Layer 3 of a small transformer language model trained on English Wikipedia (8 layers, counted from 0, width 128).
A neuron's activation on a vector x is SiLU(gate . x) times (in . x), where the dot is the dot product.
The model reads these tokens: " |" " October" " " "1" "1" "," " " "2" "0" "1" "0" " |" " October" " " "3" "," " " "2" "0" "1" "1" " |"

The vector x that enters this layer's MLP at each token. A number n stands for n times 0.0037.
0 " |": 214 -53 80 76 -79 -162 15 99 -166 -181 6 -67 255 -88 -65 191 59 -171 -47 -128 -38 -182 -187 39 129 -102 163 -126 -75 6 24 -67 -25 95 -34 -84 93 -87 135 -23 -20 -143 -85 -147 22 -51 -121 51 -39 52 -139 -113 -166 19 42 31 46 -320 -175 -116 92 -92 93 -122 78 -28 156 -141 -26 -249 -27 179 74 -33 -10 62 -19 -28 -1 29 77 -46 45 -18 -25 -86 -66 -243 128 -60 -35 145 -187 66 -31 46 -162 28 57 59 26 12 -64 110 -7 13 110 -5 -99 -47 -70 -71 87 -77 11 44 -22 24 -110 46 -55 -212 -125 36 45 -338 -108 78
1 " October": -29 -154 120 -117 -21 -157 17 -29 -87 -223 8 140 158 -55 66 24 22 -42 -89 8 3 120 -20 83 135 -50 134 80 -36 11 -118 -26 55 -24 45 -59 71 -188 74 81 -61 -131 -38 -136 150 -4 -42 -163 231 85 -144 117 -398 53 -32 13 -1 -155 114 -122 -2 -174 109 -101 157 9 96 -32 -107 -278 -196 233 56 -80 -30 -101 12 367 -7 145 52 -39 -82 91 -112 48 -62 -28 25 13 -63 -56 -113 181 76 172 -30 -55 88 -39 -36 -253 -167 -44 -184 111 171 -84 -40 85 27 80 301 -70 -126 -144 5 52 -34 43 176 -154 23 -164 5 -274 -241 85
2 " ": -61 -61 181 110 -62 -167 29 -130 -217 2 -129 -32 -77 27 -63 12 36 22 46 -113 -79 -38 -19 -46 93 -184 107 114 29 92 -94 -55 1 63 -88 -129 62 44 121 158 -173 -203 -28 34 258 19 2 -94 -177 83 -116 -58 -246 163 -69 121 132 -200 203 -138 -18 -72 153 -85 19 61 189 -13 -53 -154 -290 244 99 65 40 -60 -16 -59 -22 157 -23 68 14 -9 -126 83 -67 -251 118 94 168 20 -190 300 122 157 23 20 66 -133 -102 -107 12 90 -211 10 157 -17 -94 35 -153 96 277 22 -93 2 -109 -91 -9 101 -38 -51 -97 28 -19 -290 -138 46
3 "1": -182 133 12 308 6 -57 13 -89 -140 57 -42 -14 -118 -106 -19 -81 -31 17 -80 -40 111 -78 109 21 193 -334 -14 10 47 134 129 6 104 0 135 -45 286 77 38 179 -184 -165 -28 93 -51 -31 22 -177 20 37 41 94 -212 108 -7 141 148 19 168 -113 84 -26 112 -102 76 -39 201 59 -57 -145 -300 177 49 -39 -102 -17 -191 -149 21 -66 30 231 -107 -65 -67 18 169 -245 -79 -40 130 -46 -124 302 -177 203 -49 209 83 -276 -178 -54 -20 95 -264 -71 125 -72 76 114 -49 -80 241 241 -21 -89 21 -122 -19 55 81 -252 98 205 40 -226 -216 -79
4 "1": -70 85 -35 69 14 -96 122 -173 -222 179 98 162 -25 -56 -18 -78 -11 -74 -155 -16 114 2 139 141 179 -265 -43 -30 17 195 207 167 97 54 91 -39 319 120 93 -25 -90 -79 -23 52 -62 -18 -22 -24 31 -71 18 70 -269 36 72 208 130 -41 120 -17 157 -213 124 58 193 101 -86 -13 80 -183 -103 43 144 -47 41 94 -201 -107 -74 -277 -7 81 -42 48 -97 -3 39 -253 -114 -124 14 -52 -39 328 -25 113 -200 79 107 -268 -263 -190 138 115 -171 -6 253 -127 119 29 -92 -21 226 187 14 33 -44 -193 27 -75 109 -303 303 90 16 -222 -199 50
5 ",": 22 95 78 -19 -166 61 103 -20 -84 -146 160 181 -117 -68 -113 -43 166 -171 -73 5 -82 57 49 176 36 -173 134 -50 -148 97 82 176 132 -88 -105 -59 115 -33 83 27 -124 -68 -201 -150 47 100 11 -122 22 51 -259 108 -149 79 38 -96 0 -18 272 -68 138 -213 68 228 68 -49 -1 143 -17 -295 -182 76 182 92 182 -19 -22 -92 158 -164 124 -216 -31 -63 31 50 -44 -233 88 -29 94 4 -6 213 176 82 -26 48 123 -245 -239 -186 99 42 -245 0 272 -43 -74 -104 -99 47 255 -39 61 -61 91 -46 69 104 104 -150 107 -128 33 -243 -189 212
6 " ": -51 -55 147 71 -286 -81 -27 -163 -102 -50 -48 -68 -139 77 -169 204 201 49 132 -29 -67 3 97 79 -38 29 110 192 -73 216 31 165 167 121 42 113 -63 199 -19 -53 41 -133 -93 42 59 -90 -77 -41 -227 -30 -255 -4 -298 86 -283 77 73 -250 119 -38 84 -182 3 49 134 4 33 156 -4 -126 -190 92 122 229 59 -22 -69 -148 93 -25 132 -76 -119 10 -123 37 -44 -230 76 98 146 120 -190 132 193 41 24 -72 -51 -162 -39 -103 5 218 -120 -141 47 -31 20 -119 107 88 236 142 -98 101 -97 3 40 57 -56 -89 16 1 56 -272 -47 138
7 "2": -83 259 -113 336 17 -8 -212 -31 -46 -92 67 -111 -280 -42 64 57 -39 -15 -132 -56 133 -14 113 64 154 -209 145 -96 -9 159 -57 226 162 1 -34 -59 66 49 107 140 -39 -87 -235 80 -26 -157 220 -165 -11 -98 -68 12 -344 71 -228 88 -26 1 44 -28 33 -20 153 68 125 -144 231 15 -173 -112 -139 223 21 -115 67 -145 -4 -101 101 42 -116 82 -108 297 -115 120 71 -232 5 -27 44 -152 40 189 21 -22 -22 -44 85 -215 -15 60 -57 175 -127 165 142 -190 -8 75 138 -159 184 125 11 32 -129 -93 8 212 44 -27 243 153 75 -236 -250 78
8 "0": -72 60 -297 296 4 -136 -68 -30 -162 8 125 -68 -92 -42 -62 64 -62 -29 -88 -47 53 42 106 41 74 -135 72 -226 61 97 -7 223 137 30 153 -110 135 -24 20 -86 38 116 -119 180 -152 -138 182 -319 119 0 -187 -75 -360 -73 -249 176 65 -37 36 40 -34 -112 -80 50 122 -45 235 -77 -123 -29 -103 103 140 73 60 -163 -79 -8 16 -191 -71 -92 -220 197 -206 -18 -42 -121 -171 55 -32 -5 -50 227 130 130 97 -56 -17 -288 -168 -77 -7 205 63 285 266 -148 -12 -22 80 5 105 127 45 -100 0 -54 -80 178 45 -295 228 -32 61 -226 -257 40
9 "1": 25 102 -158 343 19 -42 -29 -124 -223 70 -76 -28 -31 -57 -20 129 -82 -10 -60 -154 175 197 384 -132 128 -177 0 14 -131 162 128 91 -31 31 188 32 175 148 14 -64 55 225 -203 185 -247 -63 81 -83 29 -138 -82 206 -303 -81 -128 84 238 0 152 -144 -136 16 22 142 327 -93 -106 -141 41 -219 -36 267 70 46 81 80 -63 -111 -95 -159 230 -27 -80 -72 -136 -63 57 -55 52 -2 65 93 -14 120 -2 194 -58 109 -63 -281 -59 -3 -93 97 -67 79 19 15 144 136 91 -59 32 217 107 68 -47 -91 -220 57 -50 -236 151 -18 115 -227 -67 6
10 "0": 87 -82 135 268 61 -27 -61 -43 -87 -108 242 -56 -18 23 -78 -232 -60 -107 -140 79 4 60 245 47 127 -188 154 107 -6 -4 275 13 24 108 -96 -127 167 28 -142 -14 -135 106 25 168 -193 80 -29 -175 6 79 -239 67 -146 -105 -18 252 128 -72 231 -82 82 -110 247 -11 281 23 -104 -32 221 -178 -40 145 133 -115 278 -65 57 -24 -39 -205 -10 -112 -90 -66 -11 -227 -293 -22 -5 58 -108 303 -195 262 39 109 -131 26 131 -39 -196 -224 92 -11 122 -98 160 -109 124 79 125 -150 136 45 -99 33 75 -79 -108 13 104 -88 -255 86 -46 -211 -13 34
11 " |": 217 -52 196 125 -139 49 -25 -26 -122 -236 36 -92 328 21 -82 76 195 -118 -65 12 -83 -75 49 52 51 -107 353 16 -48 89 91 2 79 139 25 41 113 7 -50 -127 32 46 -40 44 -134 -42 -113 -11 -44 51 -240 -103 -186 -191 -12 42 42 -99 119 -56 80 -310 82 7 211 16 24 23 126 -133 -14 208 152 23 135 67 -103 -142 163 -142 195 -149 31 -55 -107 -200 -222 -135 14 9 -42 205 -170 149 56 84 -247 25 142 -72 -105 -202 65 -47 76 -46 139 64 76 -79 122 80 199 -111 -9 91 85 26 -61 -32 27 -92 -149 -81 59 -276 -195 135
12 " October": -11 -81 134 -76 -49 -85 39 -53 -141 -133 40 95 216 -34 165 29 113 -32 -68 18 -6 219 45 25 131 -100 126 103 -6 33 -157 -34 9 -75 17 -73 75 -117 92 37 -19 -131 -32 -40 79 -50 -60 -120 146 106 -170 213 -470 63 -75 19 38 -99 143 -127 -58 -101 120 -47 152 9 54 -3 -110 -255 -188 212 45 4 13 -120 17 263 8 115 -64 -65 -101 19 -111 67 -74 -46 83 124 -80 -85 -65 189 35 162 29 -11 88 -73 -39 -207 -180 -43 -129 123 158 -47 -23 128 8 -6 267 -72 -156 -116 -19 -1 -39 43 207 -143 1 -175 33 -293 -240 48
13 " ": 44 13 160 155 -136 -104 7 -129 -244 23 -182 -70 -56 10 -21 48 40 69 114 -95 -47 64 32 -124 93 -241 111 34 -26 95 -126 -21 -19 82 -54 -152 8 41 155 95 -115 -184 -26 101 174 -47 26 -129 -215 75 -228 3 -313 185 -140 117 88 -134 204 -130 -92 -46 157 -69 54 13 184 23 -121 -97 -213 288 62 99 78 -46 50 -160 -34 154 -78 45 8 -81 -204 88 -73 -265 148 181 149 -80 -105 225 112 97 48 1 107 -118 -85 -87 -63 78 -168 78 88 -4 -71 30 -111 69 207 46 -56 36 -83 -101 -39 89 -37 -101 -68 7 -44 -286 -171 5
14 "3": -162 89 -31 182 -13 -131 8 -117 -98 102 31 -15 -84 -80 -168 -133 -179 95 -139 10 112 -59 43 -83 212 -254 17 -126 36 52 -73 71 151 5 73 30 164 63 -37 262 -184 -231 -119 67 23 -26 76 -135 -63 -109 81 100 -225 -34 57 120 -3 21 214 -6 277 -143 163 -35 162 14 145 56 -23 -231 -150 137 30 -92 -2 -39 73 4 28 -96 14 -5 41 52 -25 -75 -91 -153 -1 -97 70 -110 -3 443 -40 126 -23 23 153 -351 7 -130 -38 161 -134 46 297 -6 -54 37 -37 -108 149 367 -103 29 16 -82 -126 95 44 -194 48 267 -9 -246 -321 -70
15 ",": 35 121 29 -73 -148 49 128 46 -102 -149 152 138 -138 -77 -116 16 140 -127 -117 47 -43 43 7 134 11 -182 119 -22 -95 66 36 131 85 -77 -120 -59 156 -23 27 63 -118 -120 -212 -125 22 37 66 -85 -11 45 -222 135 -185 102 4 -80 -6 103 242 -64 137 -166 41 221 118 -48 11 126 -61 -196 -190 31 199 158 185 -11 -43 -127 135 -191 124 -232 -13 -42 73 -7 -58 -210 101 32 73 19 12 177 239 83 -91 22 68 -223 -298 -137 82 87 -276 -7 311 -44 -64 -109 -124 37 239 -66 59 -66 93 -125 10 95 70 -201 143 -88 79 -255 -178 177
16 " ": 39 -5 118 88 -235 -103 14 -215 -137 13 -29 -51 -154 36 -156 207 151 37 125 -1 -27 46 87 67 -50 7 122 155 -88 172 27 162 102 127 18 30 -28 193 -4 -46 46 -137 -95 79 100 -89 -50 -36 -253 -34 -262 34 -359 121 -295 148 76 -146 105 -85 45 -156 -21 9 139 -34 15 125 -48 -45 -197 116 130 253 79 -52 0 -204 103 -55 160 -125 -117 21 -178 62 -65 -272 98 136 145 62 -157 114 174 43 33 -95 -72 -206 -29 -117 -27 193 -103 -105 69 -43 3 -107 90 99 261 138 -83 104 -35 -62 -26 54 -36 -134 53 -14 35 -266 -102 94
17 "2": -14 233 -142 352 12 -10 -154 -74 -76 -89 92 -102 -252 -48 80 48 -68 -45 -102 -40 167 25 93 39 153 -235 122 -111 -59 100 -45 208 156 13 -67 -86 53 62 125 129 -38 -66 -217 68 -32 -145 232 -113 -17 -90 -108 64 -369 85 -248 147 -6 31 26 -38 24 5 159 34 128 -154 205 7 -165 -68 -109 242 27 -61 101 -124 59 -138 97 1 -99 26 -97 278 -107 108 21 -205 50 -16 15 -188 44 119 -8 -21 9 -77 69 -222 -30 23 -100 178 -87 177 157 -174 -4 95 131 -152 184 171 17 30 -106 -120 -4 208 47 -66 237 127 73 -246 -255 56
18 "0": -20 36 -337 367 -6 -89 73 -20 -284 104 45 -30 -16 -48 -17 60 -99 -64 21 -84 125 61 107 -48 109 -103 -28 -164 -35 84 49 220 145 15 157 -34 146 9 54 -93 107 38 -144 145 -122 -99 88 -261 37 -162 -273 112 -394 -74 -241 155 149 -33 -26 -150 -53 -19 -128 63 128 -29 75 -59 -119 28 -41 71 45 100 56 -149 -12 -79 6 -181 -17 -118 -273 80 -119 16 -116 -50 46 19 -38 -63 -97 207 85 123 5 -95 -107 -317 -90 -156 -122 164 -35 218 211 -99 76 -11 7 -18 32 237 124 -138 -30 -122 -142 146 -17 -355 280 13 59 -214 -208 -6
19 "1": 130 72 -45 457 66 -58 22 -86 -232 64 97 15 -92 -104 -25 185 -91 -63 29 -7 172 156 318 -125 105 -138 -132 -126 -186 50 90 20 -58 45 101 3 204 92 47 -20 51 202 -182 147 -173 -38 125 -34 0 -138 -246 288 -330 -1 -137 246 132 -74 121 -156 -94 64 112 154 247 -78 -97 -107 50 -81 -27 212 93 -17 121 19 77 -173 9 -119 182 -122 -249 -97 -163 9 58 -23 92 -12 -41 39 -57 74 -4 148 45 94 -88 -267 35 -56 -169 165 25 111 76 -49 101 137 112 -62 67 207 200 66 71 -15 -158 9 -14 -279 117 -31 85 -216 -68 -82
20 "1": 70 -99 91 217 28 -2 58 -64 -145 -89 87 -48 79 -2 -37 -132 -51 -117 -71 34 180 54 341 93 126 -207 130 111 -66 92 314 16 12 97 -105 -90 224 -62 -97 -40 -47 118 -33 74 -229 58 -88 -51 -47 -56 -174 146 -171 -60 -71 234 237 -84 227 -80 -11 -82 199 -10 323 36 -142 -93 235 -195 -61 236 75 -27 203 65 -38 -49 -102 -245 9 26 -49 -118 22 -204 -244 -67 6 -32 -45 251 -155 146 29 174 -190 88 106 -43 -111 -199 86 -26 97 -58 191 26 202 189 34 -100 151 76 -97 117 3 -149 -156 -48 38 -121 -201 140 97 -217 47 64
21 " |": 240 -77 185 120 -150 41 3 -57 -137 -211 21 -88 334 23 -91 52 220 -152 -64 21 -53 -85 78 48 60 -96 353 6 -67 96 91 3 70 128 -20 22 123 -20 -9 -126 27 36 -37 43 -148 -29 -114 -44 -49 57 -240 -60 -192 -177 -23 55 48 -86 110 -27 36 -294 95 14 211 20 47 17 123 -119 -5 217 129 28 126 59 -77 -160 154 -147 168 -164 58 -27 -98 -204 -232 -119 28 21 -53 181 -152 128 59 75 -225 17 138 -56 -90 -187 60 -37 98 -3 136 58 71 -92 98 88 185 -117 -19 83 98 -1 -95 -28 43 -108 -132 -93 76 -281 -189 156

Each question shows the input weights of one neuron of the MLP. A number n stands for n times 0.002.

n200 gate: -170 24 121 24 -15 49 15 -12 20 178 225 3 -18 -42 -150 -45 -61 56 -66 -15 -156 -56 58 -148 -134 123 -143 115 21 -9 -23 -6 -76 18 -34 -62 125 -9 128 -24 72 -111 -69 249 -34 48 0 69 9 -27 13 -38 78 0 195 169 18 -36 92 -24 -126 -23 83 -86 -111 104 -3 6 0 6 -120 15 -105 -201 -93 173 61 12 84 -6 90 -191 -88 -71 27 -15 -78 -58 86 104 253 101 -118 -171 30 -15 -140 33 -62 270 -39 -126 29 -93 111 -36 -140 -51 177 -21 -91 -90 -70 -24 -85 -59 -107 155 -27 -235 -36 -90 -12 118 -194 -133 30 67
n200 in: -35 143 -126 159 132 -55 -3 -33 166 41 -30 -3 25 -16 -105 -178 161 38 52 121 -35 -20 -66 143 -149 5 -127 -19 8 71 -47 27 5 -160 -55 45 -147 71 -5 55 107 -65 -172 41 -103 55 -30 107 52 129 14 64 -166 44 -16 98 -144 -108 -30 -6 -91 75 62 22 -65 65 8 53 100 8 212 -49 261 13 36 27 152 -223 -19 71 82 -25 -11 -27 -98 -104 -105 -8 30 -63 78 -47 6 73 -38 -3 -3 -35 86 -108 -203 115 -16 44 -158 135 -152 -79 -19 73 -33 66 116 -35 14 -22 77 -91 -124 -8 60 136 -65 83 111 6 -49 -19
Its three highest activations, in order, are on tokens 10 "0", 1 " October", 12 " October"

n307 gate: 73 3 -37 3 -193 50 -15 -91 147 -24 -85 -24 -137 104 -189 21 121 -114 -150 93 6 92 52 52 48 199 -42 -110 105 -140 32 -83 -55 -128 -37 -44 -140 -73 -91 -74 128 -97 -174 59 -46 -55 108 -165 55 -15 -29 166 109 -82 -3 -53 60 27 -211 -83 -143 -48 -3 139 24 -133 -108 -3 -50 3 -162 -3 -80 -162 119 73 65 -70 162 109 212 136 -84 123 76 -75 164 -130 -3 -44 99 56 -214 -15 15 18 79 15 -133 -145 155 78 35 37 -220 33 -158 -3 71 -115 126 -92 -118 -18 -65 -72 -43 3 9 137 -79 -180 12 40 6 231 -61 -3
n307 in: -6 136 -95 -118 127 127 -26 -34 -11 -112 186 -172 72 -3 -58 138 93 -11 11 -45 -177 -188 153 93 14 -103 -108 182 3 -32 -28 -55 107 -54 134 -88 48 80 -111 160 -78 -239 140 107 143 106 -23 167 -3 -57 54 167 -74 114 -34 -75 -90 -133 23 35 -93 50 21 102 160 74 -74 -155 146 12 -23 -45 25 68 -14 -11 -59 57 40 -174 -111 75 -118 -204 69 -189 28 -148 -57 -19 -52 38 -36 -226 -37 -72 43 -43 6 26 -6 29 30 -58 17 11 114 -51 -6 79 118 17 -12 54 -6 209 -47 -26 -55 -67 46 54 74 55 -60 17 -149 17
Which token does this neuron like most? 6 " "

n198 gate: 55 -3 -129 18 49 -9 -124 -107 -239 -129 12 15 -117 55 6 -178 31 6 61 -15 64 45 96 37 -49 55 -21 -66 -9 -254 -53 173 68 -101 -53 97 113 25 106 16 28 -38 -190 -96 152 157 6 15 -12 -112 29 101 110 58 169 -98 -33 42 -91 114 -105 -114 -154 39 37 -15 -27 153 144 -130 -9 58 51 -96 -205 -15 -21 -101 -104 -107 71 340 -84 42 46 -98 -3 59 27 -151 -31 -22 136 151 144 77 140 34 -61 -53 94 138 29 3 101 -143 -140 79 118 -73 105 95 -3 -33 80 -57 -59 96 34 -66 -209 -57 189 -191 24 61 -190 74
n198 in: -12 -47 35 -91 -30 85 -223 -70 23 -18 35 94 -71 136 -15 -109 -78 -9 62 102 -67 70 119 24 -82 27 -96 66 17 112 65 216 77 -150 155 -39 -35 24 -61 18 -18 -18 -85 110 -45 115 181 -27 89 142 68 40 -70 76 151 89 190 137 73 92 9 -32 -54 -3 -47 93 -61 3 105 -119 -51 111 164 -67 27 111 55 -138 212 -158 102 0 -92 -256 29 324 -56 66 -137 -91 69 -198 21 70 -217 -12 -15 -38 49 15 111 57 -6 9 -53 -53 -18 -41 -6 -3 -18 115 105 -81 104 -188 -125 12 107 -55 -3 -113 -70 -86 99 -75 -133 43
Its three highest activations, in order, are on tokens 5 ",", 4 "1", 9 "1"

n53 gate: 51 -185 -84 23 -136 66 -107 114 44 29 37 9 95 84 87 92 -271 -51 -55 45 -17 137 0 -197 74 72 -77 73 -135 52 -141 127 98 103 26 -3 -6 0 -250 -3 109 -33 -106 -139 -143 -98 125 3 9 -40 51 -36 152 72 -8 70 0 235 74 136 -84 109 -79 -139 -26 -253 -93 -170 15 75 -120 -157 -11 -23 -78 83 -11 43 35 -11 169 81 -140 153 -77 112 -162 128 -3 22 -55 44 62 31 -57 3 40 -111 -111 -3 23 -35 -33 -40 -29 -28 -17 -120 6 40 6 213 67 59 12 -44 29 9 46 59 -9 -68 91 46 -6 -231 -34 36
n53 in: 44 -31 -57 60 -80 -52 29 -101 -61 16 -41 348 57 -200 90 -70 3 72 67 81 -25 20 -64 -96 -9 54 164 -84 143 -82 76 -22 35 -66 84 91 31 -98 82 183 63 -150 -63 10 61 67 -6 193 -121 72 -107 -123 47 -54 -106 -89 102 -13 134 118 31 186 -188 -110 51 66 240 184 113 86 184 -41 -6 84 67 213 31 70 -44 -135 86 99 -40 9 79 -26 -15 26 -44 165 3 145 82 -56 126 -176 157 151 -122 -74 57 6 91 -32 -82 -85 6 50 -106 -232 16 29 -74 69 246 20 -74 -270 -3 164 143 -102 6 10 132 -30 10 -49
Its three highest activations, in order, are on tokens 18 "0", 10 "0", 20 "1"

n40 gate: -89 -79 -120 50 54 173 -51 109 10 123 120 -126 37 94 27 47 -71 -42 -27 -207 83 -14 -30 208 33 -73 -59 -329 -196 7 -71 127 151 -172 34 116 43 -77 -129 47 0 -89 40 94 81 -83 131 120 218 -131 0 -78 -7 -20 194 -48 -198 72 -325 61 -36 -104 113 -178 -80 72 -154 -51 -146 74 68 -106 32 -49 173 -66 -6 -20 -133 129 39 -161 -49 13 -3 -58 -102 165 112 29 152 41 89 -62 203 74 86 20 -49 -98 -46 78 29 40 53 215 -46 56 -277 -204 54 -53 -7 75 -50 34 -7 24 60 -91 0 -79 281 60 -155 31 7 29
n40 in: 91 114 33 105 122 -82 110 98 10 -66 -13 -75 -95 -40 17 -56 7 16 -105 -3 56 17 -89 -208 -23 26 111 -96 74 -279 0 -20 30 -137 23 -91 160 -26 107 33 240 30 190 -46 -167 -211 -63 -30 112 -162 -17 51 -108 3 -39 105 231 159 -6 -20 -61 13 -151 -46 -7 -42 42 -60 77 83 77 42 259 87 -184 267 -176 -69 23 -46 -41 63 -48 13 111 -125 79 57 -130 -16 254 -27 -112 110 -59 -96 75 307 -49 -90 0 -34 -98 -72 -82 3 -88 -225 -137 13 -10 26 20 29 10 -158 190 -156 102 -112 -135 -116 39 222 7 -96 -92 96
On which two tokens does it fire most, strongest first? 18 "0", 8 "0"

n205 gate: -145 -96 -89 -21 43 -126 -3 -88 -59 128 18 39 94 113 -40 -97 -9 18 52 -93 -76 76 -15 58 18 -177 -6 188 -152 43 -50 -28 153 109 49 87 15 85 250 -111 104 -72 76 46 40 -134 -77 30 181 -39 -67 109 88 -15 0 -165 12 -90 60 -95 -63 62 -87 -15 -73 -141 -114 -59 -102 40 -152 60 139 9 -82 -214 -92 -173 104 54 229 126 18 189 -64 113 -99 293 123 -161 19 -90 94 0 -6 6 205 76 -93 -31 106 53 88 -58 0 81 -21 -193 3 -63 202 15 -145 33 -31 -66 62 111 98 107 -6 16 133 -12 112 -89 -85 32
n205 in: -9 19 -175 72 -104 -111 -107 -78 -42 37 -56 -87 -56 -119 22 209 -301 52 -150 98 155 -91 -19 82 99 -72 214 -58 -79 -47 3 85 -28 19 3 -29 -195 16 114 98 163 -74 -3 -60 -117 0 -72 -119 3 6 -7 33 19 -137 43 79 -49 6 -83 -85 238 213 -48 -244 -93 -86 114 -16 41 119 -95 148 -219 3 94 9 49 56 -47 -189 -12 -6 -244 -169 -100 19 -93 44 77 280 -178 -57 -6 -58 28 28 -133 -84 34 22 34 -57 66 56 100 -37 90 -40 -9 -93 16 75 -76 -18 -122 -227 -117 152 63 -88 19 78 62 -35 6 -65 19 -118
Which token does this neuron like most? 18 "0"

n180 gate: 10 25 74 183 -42 71 23 115 214 29 -32 45 135 19 -23 -71 -62 69 276 209 32 133 -16 -129 22 -74 -41 -119 16 -45 6 168 110 26 75 39 -57 3 102 -146 0 60 -19 -149 26 -3 -58 -90 13 177 78 -12 153 -183 145 -109 -229 -35 -152 -75 -286 19 49 -150 -61 -54 38 -16 -170 -19 -69 41 194 -9 48 6 9 -22 42 -70 71 13 204 142 -64 -53 200 -111 -57 -71 -33 -88 -33 6 -61 23 -159 19 -38 -107 -67 49 293 -126 93 99 10 45 -134 -146 -174 -32 274 6 65 -82 -26 59 145 91 -16 -130 -3 165 -156 60 -100 -62
n180 in: 100 -19 181 -228 -162 -40 -93 227 299 -76 107 -155 -98 -29 -157 6 55 -9 -215 -134 3 128 -124 -41 66 -133 -41 84 -53 104 -140 111 -32 123 128 -23 38 149 -153 154 44 -189 19 29 67 3 -172 -60 -111 6 159 0 -66 -22 -53 129 65 59 -75 -131 -9 -68 136 150 -95 -44 -125 -48 100 -25 13 116 0 25 89 60 148 -25 111 13 15 -121 56 -37 76 23 185 -263 -19 37 183 -145 42 40 -107 57 -34 50 78 77 -22 0 -176 -38 139 -91 -19 138 103 -128 -143 -136 -45 28 73 58 74 61 -70 176 44 -16 101 -153 97 70 41 -3
Which token does this neuron like most? 5 ","

n232 gate: 44 -29 -54 42 -248 3 -156 -30 143 -42 -59 101 36 -69 79 187 -12 96 -71 -44 -65 19 -129 93 -26 -86 86 111 218 15 -43 -30 -3 68 18 -43 33 -48 -188 27 3 58 45 48 -24 -72 -18 -83 -75 -50 94 -29 -175 -261 120 -61 15 12 82 219 -84 96 -9 -80 33 -41 -106 3 39 -24 -94 -80 151 20 60 15 -26 -65 12 -127 -152 -54 102 -41 -6 21 57 -90 -194 -72 124 61 -6 -117 12 -15 162 142 144 93 168 -30 -143 -116 -244 112 27 -62 196 32 -87 212 -9 -141 186 -49 -48 18 135 -41 48 -9 -3 0 213 100 65 -101
n232 in: 85 33 212 7 -73 220 -47 53 45 -155 30 -86 -116 -99 -221 73 -111 45 3 -16 -56 -93 123 100 101 -73 128 71 -48 267 64 53 53 30 -101 -7 -164 -155 150 -254 175 -191 89 -167 -10 33 137 20 50 -65 52 -77 -62 0 143 29 58 108 137 -73 165 -71 -156 36 0 3 -104 -81 64 40 -158 101 64 117 -132 7 100 -63 40 23 156 -100 84 65 -43 122 -54 -33 -52 146 -54 -357 95 -23 -138 -47 164 79 -91 -163 -112 -17 187 324 66 -43 -102 -65 -64 -33 123 -17 -60 94 86 -34 84 27 86 36 182 -123 102 -67 -16 -65 -132 -22
On which token does it fire most, and how strongly? 11 " |", at about 0.29

n288 gate: -48 -39 117 -23 20 -3 106 161 22 -37 60 57 -88 -29 75 -77 35 120 -31 -93 -65 -145 92 37 -34 -91 175 -270 11 -74 11 83 72 -102 130 35 -3 -48 -28 -40 17 185 -20 -95 46 -3 75 208 31 101 12 80 91 -3 174 -50 -39 135 50 -23 61 89 23 110 43 -45 168 -113 -6 183 46 -65 -39 -50 -139 -17 -308 -65 -234 -31 80 103 58 -3 80 82 41 61 -70 -71 75 -119 67 62 79 63 8 45 25 -69 93 -116 19 -66 43 11 -113 -217 113 -90 -80 -3 -159 -109 72 -73 -127 127 -11 47 34 21 -48 49 -25 -285 23 -105
n288 in: -156 161 133 -53 22 -27 145 0 45 -58 47 -127 -125 80 6 -30 -17 -30 6 -68 33 -121 -47 -81 82 -30 74 141 43 19 -11 -17 -33 -50 -14 -263 -91 141 -30 20 -83 71 69 50 98 78 33 61 -33 174 131 43 -19 -39 -79 -48 92 -33 -14 -120 249 -159 119 77 80 -8 27 8 54 192 62 -110 48 -139 91 -41 -132 -66 125 8 -32 53 -59 -5 -127 48 -8 -76 3 -48 129 -20 26 11 39 25 -79 -115 -8 22 -151 11 72 -28 36 -126 -123 -55 17 55 -119 39 135 11 170 -74 -140 95 11 -19 91 115 -203 67 143 -267 -166 -72
Which token does this neuron like most? 3 "1"

n187 gate: -87 -70 -142 -37 -292 150 -48 -7 153 64 105 -24 125 81 21 51 113 40 74 236 124 -32 -31 -119 -224 -27 90 17 -102 219 68 92 -262 -34 288 -66 -57 84 13 109 132 -14 71 38 -99 -20 48 -14 275 30 11 49 -91 209 166 -66 -20 93 -10 112 -53 69 166 30 172 -183 -113 -107 86 -3 -34 134 -53 13 44 -30 -10 88 74 67 36 -82 -46 190 -94 -163 26 -41 73 -72 110 -117 -80 33 98 -10 64 164 -13 -123 -164 17 -78 -217 98 147 -144 54 -236 27 -31 20 -116 37 180 118 -99 226 -10 -89 3 189 -57 -99 27 -90 -78 187
n187 in: 201 32 -216 -45 39 37 78 -86 69 -21 63 -68 161 -27 -161 -125 -103 -67 3 141 193 -22 54 105 -165 206 33 -41 -58 -125 270 9 30 -113 -51 43 -12 -125 109 97 -3 3 42 -96 39 -78 -135 -134 -138 41 13 -23 -86 6 -18 -151 114 215 68 157 26 134 113 -71 199 -174 -115 -100 67 168 137 -121 -107 85 173 -115 6 -36 42 42 0 -21 12 26 -54 -6 -20 139 -56 -112 45 -6 172 -126 48 165 -65 -59 35 -3 21 3 -103 -9 60 27 181 145 -172 21 63 -114 -30 -65 12 40 -33 85 60 12 3 -139 6 114 -18 125 -12 12
Which token does this neuron like most? 2 " "

n98 gate: -33 -152 15 22 44 229 -89 127 4 -59 40 95 -29 -110 -230 175 -204 100 -256 90 -66 -106 22 -99 -29 84 -69 54 14 128 -74 33 -239 240 45 67 -105 176 -65 78 -7 -196 -44 -81 208 -117 -114 260 44 87 161 -11 229 -219 -61 153 39 -119 148 -52 -57 7 -26 -101 -47 98 18 -257 -216 -77 19 14 103 -115 -22 -130 96 109 190 127 4 11 275 249 99 139 -84 -141 -105 -21 -67 -242 -38 -104 84 -11 40 105 155 26 -44 -75 -56 -231 314 15 -18 -4 115 72 -92 -125 -178 4 66 11 78 -52 -7 36 66 -159 -54 -40 -196 81 -150 -14
n98 in: 100 70 -110 15 24 -108 -9 162 23 -89 115 41 30 -12 -135 35 153 -3 62 201 -186 86 -66 24 0 210 18 69 -151 86 -6 -42 104 -77 -186 121 -59 56 123 159 -107 24 -145 -69 27 -12 -81 -15 -18 -47 96 -293 -77 192 15 100 139 149 -26 -122 130 104 -18 53 62 -41 6 133 -112 -21 208 -65 14 108 127 32 -12 -21 -62 -132 108 45 87 38 30 3 34 -54 20 -108 57 -45 85 35 106 104 106 -168 -114 -137 65 -36 -100 6 65 -65 -50 -67 234 -56 119 231 81 38 -21 -94 -24 60 -3 20 65 -110 -9 -48 -68 -10 12 -227
Its three highest activations, in order, are on tokens 20 "1", 10 "0", 3 "1"